Layer 6 of a small transformer language model trained on English Wikipedia (16 layers, counted from 0, width 96).
A neuron's activation on a vector x is SiLU(gate . x) times (in . x), where the dot is the dot product.
The model reads these tokens: "," " she" " was" " finished" " and" " commission" "ed" " in" " San" " Francisco" " which" " remained" " her" " home" " port" "." " In" " a" " " "2" "3" "-" "year" " federal" " career" "," " she" " participated" " in"

The vector x that enters this layer's MLP at each token. A number n stands for n times 0.017.
0 ",": -53 30 -12 -29 36 -12 -2 -30 25 -15 3 0 10 4 4 13 -5 16 -29 -25 19 -25 -3 -4 31 -23 2 -9 -19 -23 -2 68 8 5 21 13 -8 17 -37 11 22 17 1 -2 4 -30 62 -14 33 -76 21 15 -17 -23 14 28 28 28 -30 27 3 -7 35 -19 14 18 23 35 39 0 -5 -1 -5 57 -14 -24 0 19 -18 -15 29 -6 8 -13 14 38 11 31 -25 23 -23 4 -38 -18 -1 -4
1 " she": -56 30 -1 -69 -18 -8 -13 -2 25 15 -11 13 33 5 39 -28 -1 1 1 -33 -22 -8 -12 17 -2 -16 -6 -18 -42 22 -7 32 -4 -11 20 8 6 21 -13 24 34 8 9 1 16 -10 42 -33 18 -64 31 -14 -40 -26 20 -32 18 7 -11 5 -5 33 12 8 -48 15 -12 0 -20 33 -17 26 3 22 5 -34 -14 2 36 -31 -17 16 -5 -8 16 26 19 30 -4 16 -16 -23 -10 -29 36 -22
2 " was": -73 22 23 -45 16 -2 11 -6 14 -1 -13 -10 6 7 27 39 -4 23 -7 -14 -10 -12 -16 13 -12 -29 -11 -7 -55 12 -8 46 7 -23 28 7 13 3 -1 28 -4 38 6 9 17 -17 16 -7 27 -67 37 5 8 -44 25 0 28 11 -14 -12 25 0 16 0 11 16 30 38 4 28 -36 14 -27 6 -20 -27 -17 8 9 -10 4 -14 -4 16 3 12 6 38 -23 37 -3 -38 -2 -44 -7 -17
3 " finished": -51 21 -8 -67 -36 19 -8 -25 31 -36 1 -4 10 -6 13 23 -34 9 4 -21 31 -6 -42 19 -27 -4 4 -21 -20 -21 3 31 -16 -19 11 10 5 34 -17 45 -16 18 5 -24 27 -26 -43 -16 -4 -59 39 29 -5 -7 6 -10 32 26 -32 -22 -14 -26 -6 5 21 1 27 -13 8 -7 -42 0 8 -7 -10 -15 3 -11 18 -38 -14 31 6 7 7 -31 15 40 -39 34 -22 -15 38 -23 16 0
4 " and": 3 21 -10 -25 1 3 -4 -6 -21 8 5 32 28 -5 25 5 -5 1 -15 -6 -12 -17 -11 15 4 9 5 2 -22 10 1 23 -16 -45 40 4 21 5 -7 22 38 21 7 -19 -23 10 29 0 -4 -75 1 39 -44 -28 5 19 36 69 -41 -8 -8 -26 67 4 35 17 -9 4 19 12 -22 4 3 20 -33 -4 -14 5 -26 -31 9 21 8 0 0 12 30 41 -20 13 -8 -5 7 -37 1 -9
5 " commission": -34 45 38 -60 -47 -1 5 -2 -6 -14 -10 18 12 -22 43 -19 -38 9 -16 -16 4 -16 -32 -28 -2 14 1 -19 -9 -1 13 -3 3 6 16 8 27 2 28 27 2 30 -17 -5 -2 16 -23 0 35 -44 17 29 -4 -22 -10 -28 25 33 -33 -15 35 -31 5 -8 4 -21 27 2 -8 -8 -43 -21 5 12 -30 -7 -6 -23 -2 -4 -14 10 -8 37 -2 0 31 7 -33 47 7 -50 40 -32 34 -38
6 "ed": -23 51 -5 -8 -19 1 16 -7 16 -16 4 -14 15 -7 17 4 -40 21 -17 -51 -23 -9 -58 -13 1 15 30 -8 -33 9 -3 9 29 -8 30 -24 -17 -6 6 19 8 30 28 -3 30 -25 -20 2 12 -31 21 27 -16 1 -18 -6 31 26 -24 -9 0 -58 42 -8 23 -18 24 -9 -19 -17 -23 -17 0 -24 -31 18 10 12 16 -19 -9 21 -4 30 14 0 38 15 12 36 -49 -70 48 2 22 16
7 " in": 25 33 -15 -5 7 3 23 -26 -17 -7 -7 2 10 4 9 18 3 32 -1 -12 -25 -24 -30 7 9 15 9 -37 -27 14 4 15 13 -21 36 12 -24 13 -31 26 4 48 13 -17 45 0 10 8 44 -79 47 23 -37 -19 -16 12 30 35 -28 -3 -7 -47 14 -11 10 21 -5 10 21 9 -38 2 22 0 -8 -11 -4 8 -31 -4 10 4 21 0 2 25 7 6 -3 22 -20 -28 32 -3 11 -16
8 " San": 41 -30 7 -70 2 -33 -20 9 -41 26 -13 4 11 22 43 -22 -23 -1 -11 -19 10 -24 -13 14 4 -31 34 -6 -12 -12 17 10 5 11 25 6 -12 37 5 36 38 38 -47 17 -8 -11 17 20 0 -30 39 36 -22 26 -41 -14 30 -17 -26 15 1 22 -3 3 -42 -5 -2 15 -26 -18 -8 10 9 24 -8 -23 -15 8 3 -20 -14 -25 -4 -3 7 14 -49 -6 -15 -1 -38 -1 56 13 -6 21
9 " Francisco": 84 28 -31 -9 -53 -54 -22 16 -10 7 -24 7 -13 -18 27 3 -2 11 0 6 16 -35 -17 8 5 -8 44 14 -18 16 5 -10 10 0 14 0 -20 54 -33 -13 14 -8 -83 16 15 21 -13 -9 16 -29 4 2 10 19 -56 -26 -8 -7 -44 -47 3 54 -6 15 0 -11 27 -6 14 20 36 -9 8 14 14 10 -25 -4 30 10 2 -28 -20 34 4 27 -3 3 16 44 -10 -33 29 -18 -5 22
10 " which": -41 4 6 -38 -18 -28 17 -1 28 -3 9 -6 27 1 17 12 22 30 -3 -8 -11 -21 -12 -26 -17 -4 -10 -40 15 31 -2 -5 -6 -22 46 8 -26 12 1 -20 22 13 -25 -14 -13 -28 6 -22 20 -71 -6 19 -40 -8 -4 -32 32 13 -41 -29 6 -8 55 24 18 34 1 7 -17 0 48 -5 -17 33 11 -34 1 -23 7 -28 10 9 15 38 -17 25 44 37 3 17 -8 -46 19 2 -7 -14
11 " remained": -60 32 26 -48 10 16 14 17 47 -21 -25 -18 10 7 52 15 8 -3 -1 -26 0 17 -40 8 -31 -20 -8 -1 -4 13 13 -10 -5 -8 27 13 17 -11 0 67 8 14 -19 -1 28 -20 10 -14 19 -59 19 51 -24 -6 -14 -14 39 3 -14 -17 21 -39 39 4 29 22 -2 26 -11 15 -44 10 -15 -2 3 -13 -11 -11 35 -9 -6 -6 3 37 -9 18 27 38 2 18 -4 -29 15 -16 28 7
12 " her": -79 6 -36 -50 16 -10 -1 1 54 1 -8 -1 22 -9 12 -26 -22 13 12 -21 -1 -4 -32 14 23 -14 -7 4 -6 23 -4 26 0 -23 4 0 16 15 -13 35 9 16 -15 16 29 -33 29 -17 23 -92 22 8 8 -32 21 -15 30 14 -17 -15 -6 17 7 -6 -21 10 0 -10 0 20 -45 4 7 39 -2 -29 -17 3 8 -21 -5 16 -23 16 4 15 8 17 9 36 -48 -17 -19 -21 15 3
13 " home": -3 41 -9 -35 -29 10 -1 13 39 19 -12 18 32 -1 15 -14 -26 28 -3 -20 37 -27 -16 2 -21 37 13 2 -33 -39 -9 37 3 6 13 -24 -8 68 0 64 -33 32 -30 -25 4 3 26 -10 24 -35 -4 6 7 -9 -20 2 35 10 -11 -14 5 43 -7 -21 19 -7 -11 -25 -16 22 -42 -17 11 -18 28 -34 -12 -19 3 -7 -2 0 -6 29 17 15 21 31 20 22 0 -5 10 -39 18 -33
14 " port": 17 -2 -5 -28 -27 -8 -8 0 7 -20 13 37 9 -22 44 -45 -13 12 -20 -28 25 -15 -15 -39 -33 13 22 -34 21 -5 -1 43 34 -6 27 23 -7 16 -16 44 -20 28 -20 -17 -17 17 -9 -1 19 -10 -3 -22 -12 -31 -11 -8 41 -11 -7 -13 -30 1 14 -2 -42 -4 7 21 43 -25 -12 -33 32 9 11 -44 -18 -32 8 -56 -30 -7 8 71 0 -16 0 13 -1 31 17 -43 -1 -6 21 -4
15 ".": -48 12 -12 -33 28 -20 8 -24 33 -22 -23 21 15 -3 -1 17 -8 8 -9 -40 -8 -35 -12 -19 42 -17 -1 -6 -19 -5 1 69 13 -15 31 15 -19 25 -22 31 35 31 -2 -18 -10 -16 55 -25 29 -59 38 35 -7 -27 20 34 5 33 -20 25 -3 -8 27 -22 17 22 7 24 27 -2 15 -16 -23 38 -23 -23 9 4 -30 -13 14 11 20 7 3 30 30 33 -20 16 3 -15 -37 -3 13 13
16 " In": 10 36 0 -23 1 9 25 -16 8 2 -16 24 12 17 25 21 -7 7 -7 -21 -24 -17 3 -1 3 17 -16 -40 -4 8 2 16 27 24 36 34 -2 26 -34 36 -5 41 -5 -9 44 -35 30 3 59 -62 50 21 -24 -27 -21 -3 32 4 -3 -2 6 -41 0 -14 -26 32 -1 6 15 14 -28 -14 9 9 -10 0 1 6 7 -19 -9 26 13 -22 3 46 6 26 -13 26 -35 15 -6 8 14 8
17 " a": 2 9 -39 -21 16 -13 31 -13 23 3 10 -27 -6 10 23 -2 -10 3 22 -18 -22 -23 -29 -4 0 -15 5 -23 -25 -2 1 17 -1 -6 13 -10 25 20 -30 9 9 40 -39 -24 21 -18 5 -9 -11 -92 16 14 -18 -58 -30 -25 -12 25 -13 -9 33 7 -18 -6 -14 11 -35 -10 -15 9 -54 -9 23 21 -10 -7 44 24 31 -4 1 2 -15 0 -6 28 1 30 8 -3 22 -1 -4 -15 2 -4
18 " ": -5 1 -61 -29 -29 12 -15 -11 1 0 -18 -3 49 -23 15 -5 11 51 -41 -28 -17 -15 -23 4 -37 4 8 -28 -39 -40 -9 48 -14 13 0 2 44 19 0 18 -20 65 -11 -8 16 -4 -17 -27 5 -10 0 34 3 -22 -8 2 -34 0 -11 -8 -10 -2 23 -23 25 -13 -5 28 8 7 -14 -13 13 9 -4 -35 14 -3 5 0 -22 -33 -13 -30 -12 -14 0 20 7 7 11 39 32 43 9 1
19 "2": -31 28 -71 -16 -7 8 5 -34 0 -10 24 -18 54 -3 5 -12 9 33 4 -30 2 -9 8 6 -36 15 50 -41 -31 -12 -22 37 -9 8 2 -21 18 9 -6 25 -19 40 -21 -5 33 28 -19 -52 24 20 -25 42 3 2 0 -44 -28 32 -40 -18 -26 -6 13 0 36 2 11 -37 -18 26 -4 -10 -14 12 9 -39 6 1 1 -29 -4 -12 5 6 11 12 -12 7 7 -6 -11 22 47 12 15 15
20 "3": 6 39 -27 -18 9 25 -8 3 -17 2 -4 -19 56 3 8 -15 -9 26 28 -2 10 -21 -18 -12 -58 41 45 -19 -53 22 -32 19 -23 21 5 -10 20 13 -6 22 -13 12 -18 -33 39 -35 -25 -32 12 28 -35 34 -14 7 12 -17 -10 75 -7 -4 -16 -3 -1 19 41 21 -20 -17 -11 20 -6 -17 17 -18 3 -33 25 10 -7 -14 10 -19 15 29 28 -7 -28 -1 -20 -11 15 -2 -3 -3 -3 -15
21 "-": 7 -8 -33 -17 -16 14 23 -10 -28 19 2 -35 31 -16 40 -15 -31 44 -17 -29 -61 -42 -1 27 -26 15 6 -19 -6 -9 -26 49 -9 4 12 4 21 -19 -27 40 36 28 -6 -19 -2 -9 -42 21 -7 8 -44 39 35 -13 -9 10 19 -5 14 17 -29 -11 16 -25 26 8 2 -2 7 -1 -34 -4 60 -42 2 -18 -9 -15 17 12 18 1 26 19 9 -35 -40 26 -18 -15 16 10 14 -15 -28 0
22 "year": -19 56 -4 -17 -18 -31 -7 15 -31 3 38 0 12 -26 24 -7 -19 21 37 -18 0 -5 -38 -34 20 -26 26 -10 6 25 16 36 -1 7 5 7 35 3 -27 8 20 20 -37 -19 -6 37 -42 2 17 -21 -21 14 -22 -7 -72 22 6 34 14 -36 15 6 -21 -1 0 38 19 -5 3 24 -79 -10 7 26 37 -13 8 -21 9 -8 -29 44 -21 42 6 -6 37 -3 37 39 5 6 31 -35 -18 -12
23 " federal": -2 9 -8 -10 -62 -34 10 20 -13 -25 34 5 12 -26 48 -21 -25 36 -3 -7 20 -6 -64 -16 -1 9 39 -12 -11 -11 8 58 -11 32 9 16 -10 33 -9 29 -7 18 -9 -16 2 31 -25 7 19 -38 -26 39 -49 -10 -11 -16 -11 45 47 -41 27 -15 10 6 -7 -7 -4 -13 -3 25 -51 8 34 19 14 -28 4 -3 2 -4 -2 10 -3 51 -4 26 12 -3 29 17 -13 -16 8 -27 -8 -3
24 " career": 1 45 29 -66 -10 -17 47 27 4 5 22 36 24 -15 20 -33 -5 34 -4 -37 20 -6 -45 -16 5 27 26 38 -32 20 -5 67 3 4 8 -10 23 -18 -9 3 -13 5 5 -21 15 -27 -25 5 35 -28 -26 22 -28 -1 -1 0 -1 4 26 -21 7 17 -2 -7 30 9 16 -24 35 26 -25 -11 9 16 10 -35 3 -33 46 -24 -12 35 8 46 5 17 15 30 -1 11 -15 -25 42 -30 14 16
25 ",": -39 32 13 -29 1 -9 26 -29 8 -14 18 32 17 2 1 17 27 25 -22 -51 2 -25 -27 -23 27 -15 22 -8 -8 -15 4 39 -5 -4 41 12 4 35 -10 14 21 24 6 -4 -2 -20 40 -9 3 -67 -14 44 -13 -23 -8 -27 10 37 -37 8 -10 -15 37 -30 10 39 10 17 4 2 17 -1 0 23 -14 -21 11 18 -8 -2 47 19 24 -5 1 44 18 32 -22 26 -16 -3 -36 5 7 -6
26 " she": -50 36 6 -62 -23 -2 -8 9 24 3 -8 27 35 1 36 -26 11 1 1 -38 -35 -1 -17 13 6 -11 -6 -13 -39 19 1 16 -17 -6 24 7 10 6 -12 30 32 11 15 -2 15 -13 33 -26 15 -58 11 -6 -44 -28 7 -53 16 7 -2 -2 -17 45 15 8 -38 27 -12 -6 -33 34 -10 20 2 20 7 -41 -12 13 42 -31 -15 23 -6 -4 15 38 19 34 -1 10 -14 -24 -9 -23 29 -21
27 " participated": -89 35 6 -48 -23 -5 -3 18 23 -3 0 -7 15 14 17 30 -13 13 -21 -18 20 -2 -34 5 -44 -4 20 16 -16 -28 -7 47 15 4 23 -9 3 -2 21 48 2 33 29 6 -9 -60 -39 -34 18 -55 1 21 10 -12 -3 -22 5 14 11 -49 -5 3 6 -2 3 10 15 4 13 -5 -19 -1 -36 -22 -31 9 -19 -25 37 -31 -23 3 -1 35 11 34 23 41 -17 24 -9 -16 11 -37 33 -26
28 " in": -12 44 -23 -14 0 9 24 -44 -1 -15 -16 20 8 0 15 28 6 52 5 -7 -15 -18 -30 22 2 6 9 -14 -21 10 6 29 16 -19 36 2 -22 11 -14 13 -2 40 35 4 30 -7 -7 -19 34 -77 21 14 -3 -33 -11 20 10 38 -29 -42 -11 -41 4 -19 13 24 13 -4 -1 22 -20 27 17 -4 -28 10 -16 10 -27 -23 8 7 14 17 -1 36 11 -4 -3 30 -9 -25 40 -11 10 -19

Each question shows the input weights of one neuron of the MLP. A number n stands for n times 0.0058.

n73 gate: -40 -17 -21 38 44 8 24 -4 -21 43 -24 57 24 -25 -18 -42 14 27 -23 -20 42 -24 -5 23 20 41 8 24 3 1 11 13 2 10 12 -46 -20 -5 -7 10 1 20 16 -8 -26 19 32 -5 -22 -4 -5 -15 1 29 9 12 -1 7 5 -16 1 20 -16 -33 -8 15 11 35 -22 -15 17 -19 -33 47 -6 -2 -5 12 -15 0 -7 -46 -32 -9 27 9 -19 -8 -19 12 -22 11 -39 4 2 -42
n73 in: -16 14 19 65 16 -60 -32 25 -12 21 1 12 -9 20 1 -17 40 -11 17 7 12 -20 35 -4 21 34 -51 19 39 -33 41 22 -34 -13 -1 32 -10 -24 -10 -10 62 28 6 -11 -13 17 -14 -30 -14 -37 -1 1 1 -6 27 50 10 20 -35 -29 31 -35 -7 -11 -15 -14 16 -9 2 -4 13 -7 3 -32 -8 -28 26 -36 10 -24 38 3 -10 30 -12 -9 6 -7 7 -9 38 -14 4 -14 19 14
Which token does this neuron like most? 15 "."

n115 gate: -7 -12 -10 2 -11 -1 -4 -23 3 6 -11 -7 8 11 15 -24 -10 -9 -12 16 27 15 17 -6 15 9 29 -1 -10 -33 53 43 13 -24 -34 49 -10 13 57 -18 39 -9 27 1 54 -11 16 -16 7 37 -23 -27 10 3 12 -50 -30 -51 -9 10 5 -40 -28 -18 1 5 -41 -12 -7 -45 -11 7 -31 -23 20 -22 -18 24 -5 -10 -16 -6 30 10 23 7 16 20 -26 4 -42 -19 0 -64 -23 -29
n115 in: -33 22 -34 -2 4 39 7 -30 8 20 -2 2 24 -10 8 -5 2 1 -13 -4 30 0 -9 -3 18 6 48 -44 28 -28 67 -35 28 -16 -8 17 19 55 23 -21 44 -19 13 17 11 -12 2 -20 -11 45 -16 -27 -19 17 -10 -8 -15 -65 12 4 -18 9 -13 -40 13 57 19 7 9 -9 12 10 -22 -5 -4 -17 4 -15 16 38 8 -16 -20 58 -9 -31 4 18 1 -27 -34 -7 14 -34 -6 -9
On which three tokens does it fire most, strongest first? 4 " and", 17 " a", 7 " in"

n120 gate: -26 -16 -21 -4 4 -7 21 -3 -31 36 11 -24 33 24 -2 29 -30 21 -5 18 -27 41 -19 40 24 -31 -10 6 1 24 15 -46 -26 -1 -20 36 -5 22 -36 5 60 9 -17 -9 18 -8 1 6 -45 23 15 -13 -14 -24 -24 41 -14 35 -1 26 -6 28 -3 -26 -25 28 18 -4 8 1 -29 12 -20 7 24 -5 -50 -14 -15 51 -26 19 -32 7 14 -5 -4 21 2 9 44 -5 32 -21 -37 -31
n120 in: 45 -1 -12 -29 -17 5 0 29 -30 -14 17 0 -18 -17 -8 -32 19 -36 -8 7 -16 -7 -57 -18 -12 -3 -28 -5 -9 4 -16 17 20 8 8 -18 -20 -12 5 -8 -6 -4 -13 55 13 7 -6 -22 -41 4 42 -4 17 -36 19 -19 49 27 -23 9 -70 13 -6 -14 25 -18 21 6 -3 -6 -41 -11 16 -21 32 -24 -29 17 6 -13 -10 4 -33 -13 -3 -23 29 1 -45 -17 -7 8 -7 -21 -2 38
On which token does it fire most, and how strongly? 21 "-", at about 0.28

n381 gate: -9 -1 -29 11 18 3 -44 45 -21 -6 -36 38 19 33 -31 -33 23 45 -28 -15 -28 36 13 6 6 -15 -37 16 40 11 26 -31 16 25 -40 -1 -13 -23 -31 14 27 16 -15 38 4 -66 -6 -17 -25 -25 -38 15 10 8 10 5 -4 2 -39 -4 -6 13 -14 4 25 -2 -25 -9 37 23 31 -42 8 7 -2 -5 5 11 17 -1 -25 27 8 25 -24 24 -37 -26 -4 33 0 -22 7 57 -31 -11
n381 in: 3 -52 5 -31 -6 10 43 -7 33 -46 -23 13 -37 0 12 -17 -7 26 32 -14 -27 17 2 24 -44 -20 -1 6 -4 -22 -19 -15 -35 -18 -5 -12 -22 26 20 -8 0 5 -5 -14 -11 -15 6 9 -27 -21 16 26 89 -14 55 -12 22 -42 -20 -23 0 -9 11 4 -2 14 -3 7 40 40 17 15 13 -16 37 -10 -17 -11 38 -43 -4 -36 -1 25 -13 -10 -2 9 5 46 18 9 16 -14 11 15
Which token does this neuron like most? 12 " her"

n88 gate: -37 -4 13 27 -1 -40 11 17 28 -8 13 -8 32 -29 -40 18 5 -38 -20 -36 6 15 -4 38 -34 18 2 -28 1 9 -22 -15 3 -29 -2 10 -17 -17 -1 -54 14 61 -8 3 3 9 -29 15 -3 -24 -16 -2 17 -16 6 32 9 11 13 -43 44 20 -3 28 23 2 -37 -11 6 8 32 30 -12 -5 18 -51 -29 -73 -9 -43 -29 -2 20 1 18 8 40 28 -2 -20 77 -16 14 -30 3 -11
n88 in: -45 1 4 6 8 -16 18 6 24 9 30 -6 -37 -18 -13 -2 28 6 -7 17 15 -8 33 15 25 24 -14 -45 -43 9 -13 4 -5 -50 1 -18 -10 -14 33 -14 9 6 15 -34 2 19 -26 27 2 0 1 7 23 -38 -31 40 29 -19 -12 8 58 7 9 41 6 -28 -15 11 7 -30 41 30 -7 -15 15 -26 12 -32 29 -23 -14 20 22 26 -6 29 24 34 -10 -41 53 -15 4 4 25 -3
Which token does this neuron like most? 10 " which"

n54 gate: -23 7 -40 -36 23 -1 -22 10 4 17 37 -6 -6 -35 -37 16 -2 19 -30 11 25 4 -10 -16 0 -43 -10 12 -15 -13 -8 12 17 34 30 -30 -2 24 -33 -31 -21 19 -13 12 -10 3 33 -39 78 10 58 -29 31 20 -11 33 -11 37 27 15 18 -2 -21 -42 36 -10 -36 13 36 15 -11 -24 -37 10 21 -31 21 3 -2 -22 -14 -49 -14 10 6 9 26 -21 -39 -6 -38 -1 3 -16 -12 9
n54 in: 0 26 -24 -41 16 -2 -28 -40 56 -3 36 -10 6 -41 32 -2 -11 -9 25 -6 -7 -9 35 -4 -13 34 2 -20 -43 -54 -3 17 -1 20 -20 13 44 9 -38 -6 -12 -3 23 -27 11 -39 1 53 22 -35 13 15 -23 14 28 -22 10 9 75 -9 9 5 -8 8 24 1 -31 11 28 23 -32 -17 40 12 -6 33 32 -10 -20 -57 -20 -1 -27 -46 -36 -15 6 -13 9 -4 -40 -1 -30 -41 -16 12
Which token does this neuron like most? 0 ","

n216 gate: 34 19 8 37 10 12 19 -29 -11 -24 -24 0 16 -3 7 -28 6 -27 -10 -17 23 3 6 31 38 -4 -14 14 11 6 41 2 12 9 9 -10 13 9 9 -14 1 38 -9 -13 4 -10 3 -19 -30 -13 8 28 9 25 2 8 -1 -3 11 7 -20 -42 -15 9 -14 11 20 -16 43 16 37 5 13 33 -15 1 -12 -31 16 1 26 -10 18 -9 -14 -9 40 5 -29 -27 -6 1 -2 24 -17 15
n216 in: 35 16 -14 23 2 -5 -3 -43 2 7 -18 -12 -14 -19 -16 5 -8 -3 12 -29 47 14 6 -17 -19 9 11 1 -9 1 3 2 7 20 3 -11 -6 -43 -16 7 5 -40 -5 5 -2 -28 5 -25 1 8 9 35 41 -8 11 -11 19 8 -30 17 5 -47 -5 38 13 -23 37 25 3 16 -4 -2 29 -2 -7 6 43 -20 -3 -18 3 8 -17 8 11 21 18 -8 -14 -29 -17 9 3 3 3 -5
On which token does it fire most, and how strongly? 26 " she", at about 0.18

n248 gate: 7 4 16 6 43 20 -18 33 -14 -1 -17 22 42 6 -9 16 8 4 -2 3 -3 -12 -10 -12 -37 8 19 -5 -33 14 -4 5 26 6 -39 16 23 1 -20 27 -25 -17 3 -14 -18 39 -2 38 41 16 -20 5 10 6 24 -18 -50 -12 -37 -6 10 19 -4 -24 -2 -26 1 -10 18 -8 -7 22 1 0 -12 -32 20 4 10 -22 19 13 32 -18 -1 -57 -10 -43 -20 1 18 -1 -26 -3 6 60
n248 in: -6 22 -19 5 11 -6 -10 18 17 42 17 6 -8 -3 -21 6 -13 39 7 -8 5 -28 13 2 7 -17 19 43 -17 -17 0 11 -7 -22 -4 21 -38 16 4 3 4 23 7 29 -13 -11 -1 20 -42 -11 -16 1 -30 -38 24 -14 19 23 -10 -32 -12 -4 -21 4 27 13 -13 36 37 -22 46 14 -1 -35 -24 -43 10 79 6 -43 -28 4 -17 1 -2 8 5 12 -9 14 56 9 -38 16 18 12
Which token does this neuron like most? 20 "3"

n2 gate: -16 -7 4 17 13 24 2 5 6 -17 2 1 19 9 29 13 25 -6 1 -9 -18 25 11 -28 24 -22 -18 -10 -1 41 -5 44 -29 34 14 -10 11 14 7 -35 21 -29 44 5 4 6 10 -7 18 -4 27 43 35 4 23 37 14 -10 -26 -16 -14 4 27 21 3 1 34 1 29 -15 12 -11 -5 -21 26 -30 -42 -2 32 -26 7 -2 -20 11 -14 -28 -14 50 4 -20 -1 -8 19 -16 -1 -17
n2 in: 5 7 -25 -35 5 -19 -4 5 -7 -9 18 53 -17 23 -5 -10 -2 -20 -12 -7 -10 -22 -17 14 -61 7 -6 1 -10 2 -4 -7 -14 -22 7 -13 12 -5 -12 36 -28 24 -32 22 44 -3 -4 6 -32 15 5 23 5 29 0 -21 22 10 -34 35 -13 7 -36 -56 -1 -23 27 -27 -31 -6 20 -16 -14 -13 2 17 10 24 4 -17 -7 -23 -9 -7 -20 3 -8 2 -6 2 11 2 6 -14 -11 -10
Which token does this neuron like most? 3 " finished"

n39 gate: -34 -19 -25 19 -12 22 27 30 -9 -4 49 53 29 35 12 -16 4 15 -24 -1 22 -13 18 -1 9 -1 -7 23 -25 -17 24 13 -29 1 13 -3 -7 -12 -28 10 7 -21 -11 5 -1 22 22 -39 -14 8 24 -13 -11 -52 -3 -5 -12 -43 -37 42 2 -24 -43 -56 9 -1 -23 5 -1 10 -14 15 25 -2 54 -1 20 11 1 -4 -27 -9 17 8 44 -13 -19 -12 -55 35 -5 -23 -6 6 -32 1
n39 in: 26 24 6 -5 -19 30 -2 11 -35 -2 -16 5 48 -2 20 10 -28 -25 -31 -39 -2 3 19 -17 -6 5 17 -22 19 -17 6 -38 -21 -21 22 25 26 -47 0 -5 -21 44 -13 -45 19 7 -23 61 -6 -29 -33 4 27 -2 9 8 -11 5 -11 -27 7 -4 -16 -4 -19 -43 -42 -45 -1 -35 -7 -12 -19 15 17 -35 -35 -34 -2 -11 11 46 -7 21 7 39 -8 42 19 -54 -26 -12 -44 -12 -22 2
On which two tokens does it fire most, strongest first? 14 " port", 21 "-"

n55 gate: 10 -44 -3 37 -14 -4 58 10 9 -20 11 35 -10 1 11 -17 24 0 -1 4 2 8 15 -10 21 31 13 -2 -30 16 9 -23 -9 9 8 31 9 19 -5 -30 50 -13 -1 0 -20 -33 -12 -5 -58 7 19 10 -32 -23 -29 6 22 -20 -33 -42 39 -27 4 41 5 35 2 11 -11 8 25 44 -3 4 32 -3 -23 -6 4 -5 17 -46 -33 -37 -3 46 12 43 8 -2 1 -17 -7 -21 22 -26
n55 in: -1 14 -24 13 23 -15 37 -21 8 2 13 -1 3 -15 22 7 0 -11 -38 -52 -10 28 -46 20 -33 1 -23 -1 -29 -25 -9 -28 -34 1 7 -11 -54 20 22 -12 -19 10 -8 6 14 -9 -36 -5 -14 -15 -4 -5 -4 27 13 2 23 -35 8 16 -22 -25 -1 34 -12 -8 -29 12 -7 -2 9 6 -24 -37 -3 27 15 -35 7 -29 5 32 19 -11 -1 7 30 24 -15 1 -20 11 18 -35 -25 -24
Which token does this neuron like most? 10 " which"

n355 gate: -35 27 -11 49 16 -37 -19 2 -37 31 12 2 19 35 3 17 7 -4 -39 5 33 16 5 5 40 -20 15 -28 3 45 9 6 -28 -9 28 -2 21 -27 4 8 52 -13 37 -2 -9 7 14 4 -2 1 -7 -23 25 -45 -29 -24 -3 5 -1 0 2 24 0 -1 3 -15 -3 -1 2 3 -7 20 -26 25 14 8 41 5 6 0 -18 11 26 -1 -4 -33 -32 26 -3 -34 4 -20 -6 16 31 13
n355 in: -29 -18 5 -17 6 -10 3 -7 10 38 -37 -9 -2 34 13 17 7 38 3 37 -40 -6 -22 -1 2 21 2 5 12 11 -33 13 -1 -20 -55 -6 5 38 19 23 -9 -18 8 6 -27 -13 1 30 34 -3 -13 -5 16 31 31 -11 5 -24 -16 -11 10 19 -1 39 -29 -3 -17 17 -9 34 -35 -5 -14 -1 28 14 -41 1 -22 24 18 35 10 -6 -32 -12 -28 35 34 15 15 21 -24 14 23 18
On which token does it fire most, and how strongly? 1 " she", at about 0.11

n210 gate: -31 -12 51 -29 6 20 8 -5 11 7 5 13 16 -8 31 7 29 19 -9 3 10 15 30 -21 15 20 -40 -23 1 -19 -36 16 -8 33 -7 11 17 -23 1 16 11 -29 -10 -8 -1 -8 -16 22 22 -24 18 -45 -6 1 -24 45 -22 4 24 3 -28 24 4 0 -18 19 -6 -54 -26 11 1 4 16 -5 7 3 -16 -26 8 29 -7 16 29 25 40 38 -24 -51 7 -17 -25 19 -4 16 -29 -17
n210 in: -33 13 11 -78 15 16 22 -23 3 1 13 34 -18 -19 -1 16 -21 18 -28 15 1 2 -24 21 26 12 -39 -14 -18 -6 -34 -11 21 32 23 1 4 1 14 -15 13 5 -1 20 54 41 4 29 7 41 6 -7 28 3 -8 10 -18 0 24 17 -26 -8 50 -5 -25 -7 7 14 -17 -27 22 13 -23 21 42 7 -1 -12 -13 13 16 -3 -9 -23 -24 8 -6 -37 -4 1 38 26 30 -13 34 -45
On which three tokens does it fire most, strongest first? 9 " Francisco", 17 " a", 4 " and"

n93 gate: -1 -6 2 31 2 -18 -18 -17 -14 -32 -11 20 6 6 -24 -13 -11 -29 -10 -7 -23 -18 -30 6 -16 17 -38 -1 -3 0 -5 13 10 21 1 2 -5 -29 -22 -7 -28 -1 12 43 -14 -13 23 43 48 -2 -42 -1 -13 26 -26 7 -17 45 11 1 17 -40 36 -21 -4 -19 9 -12 3 -4 24 -37 -22 16 0 37 19 -25 -5 36 6 29 6 8 7 17 11 -6 -40 -20 1 -28 18 9 9 45
n93 in: -5 -10 11 24 -5 -24 -2 1 9 -34 -22 -18 -32 -8 0 -20 -9 -6 -12 6 11 -52 -13 26 -19 -10 25 -9 11 5 -43 -9 26 23 19 -11 -3 -48 8 -14 -11 9 -18 12 -12 -7 -25 2 18 1 -1 5 -12 30 -4 17 6 30 -22 15 21 -3 41 -32 -17 13 34 -26 -5 -39 31 -19 -22 4 -21 5 27 -34 3 -9 -29 8 -5 -7 -1 21 9 -18 -57 -17 -4 -31 23 -21 -12 38
Which token does this neuron like most? 6 "ed"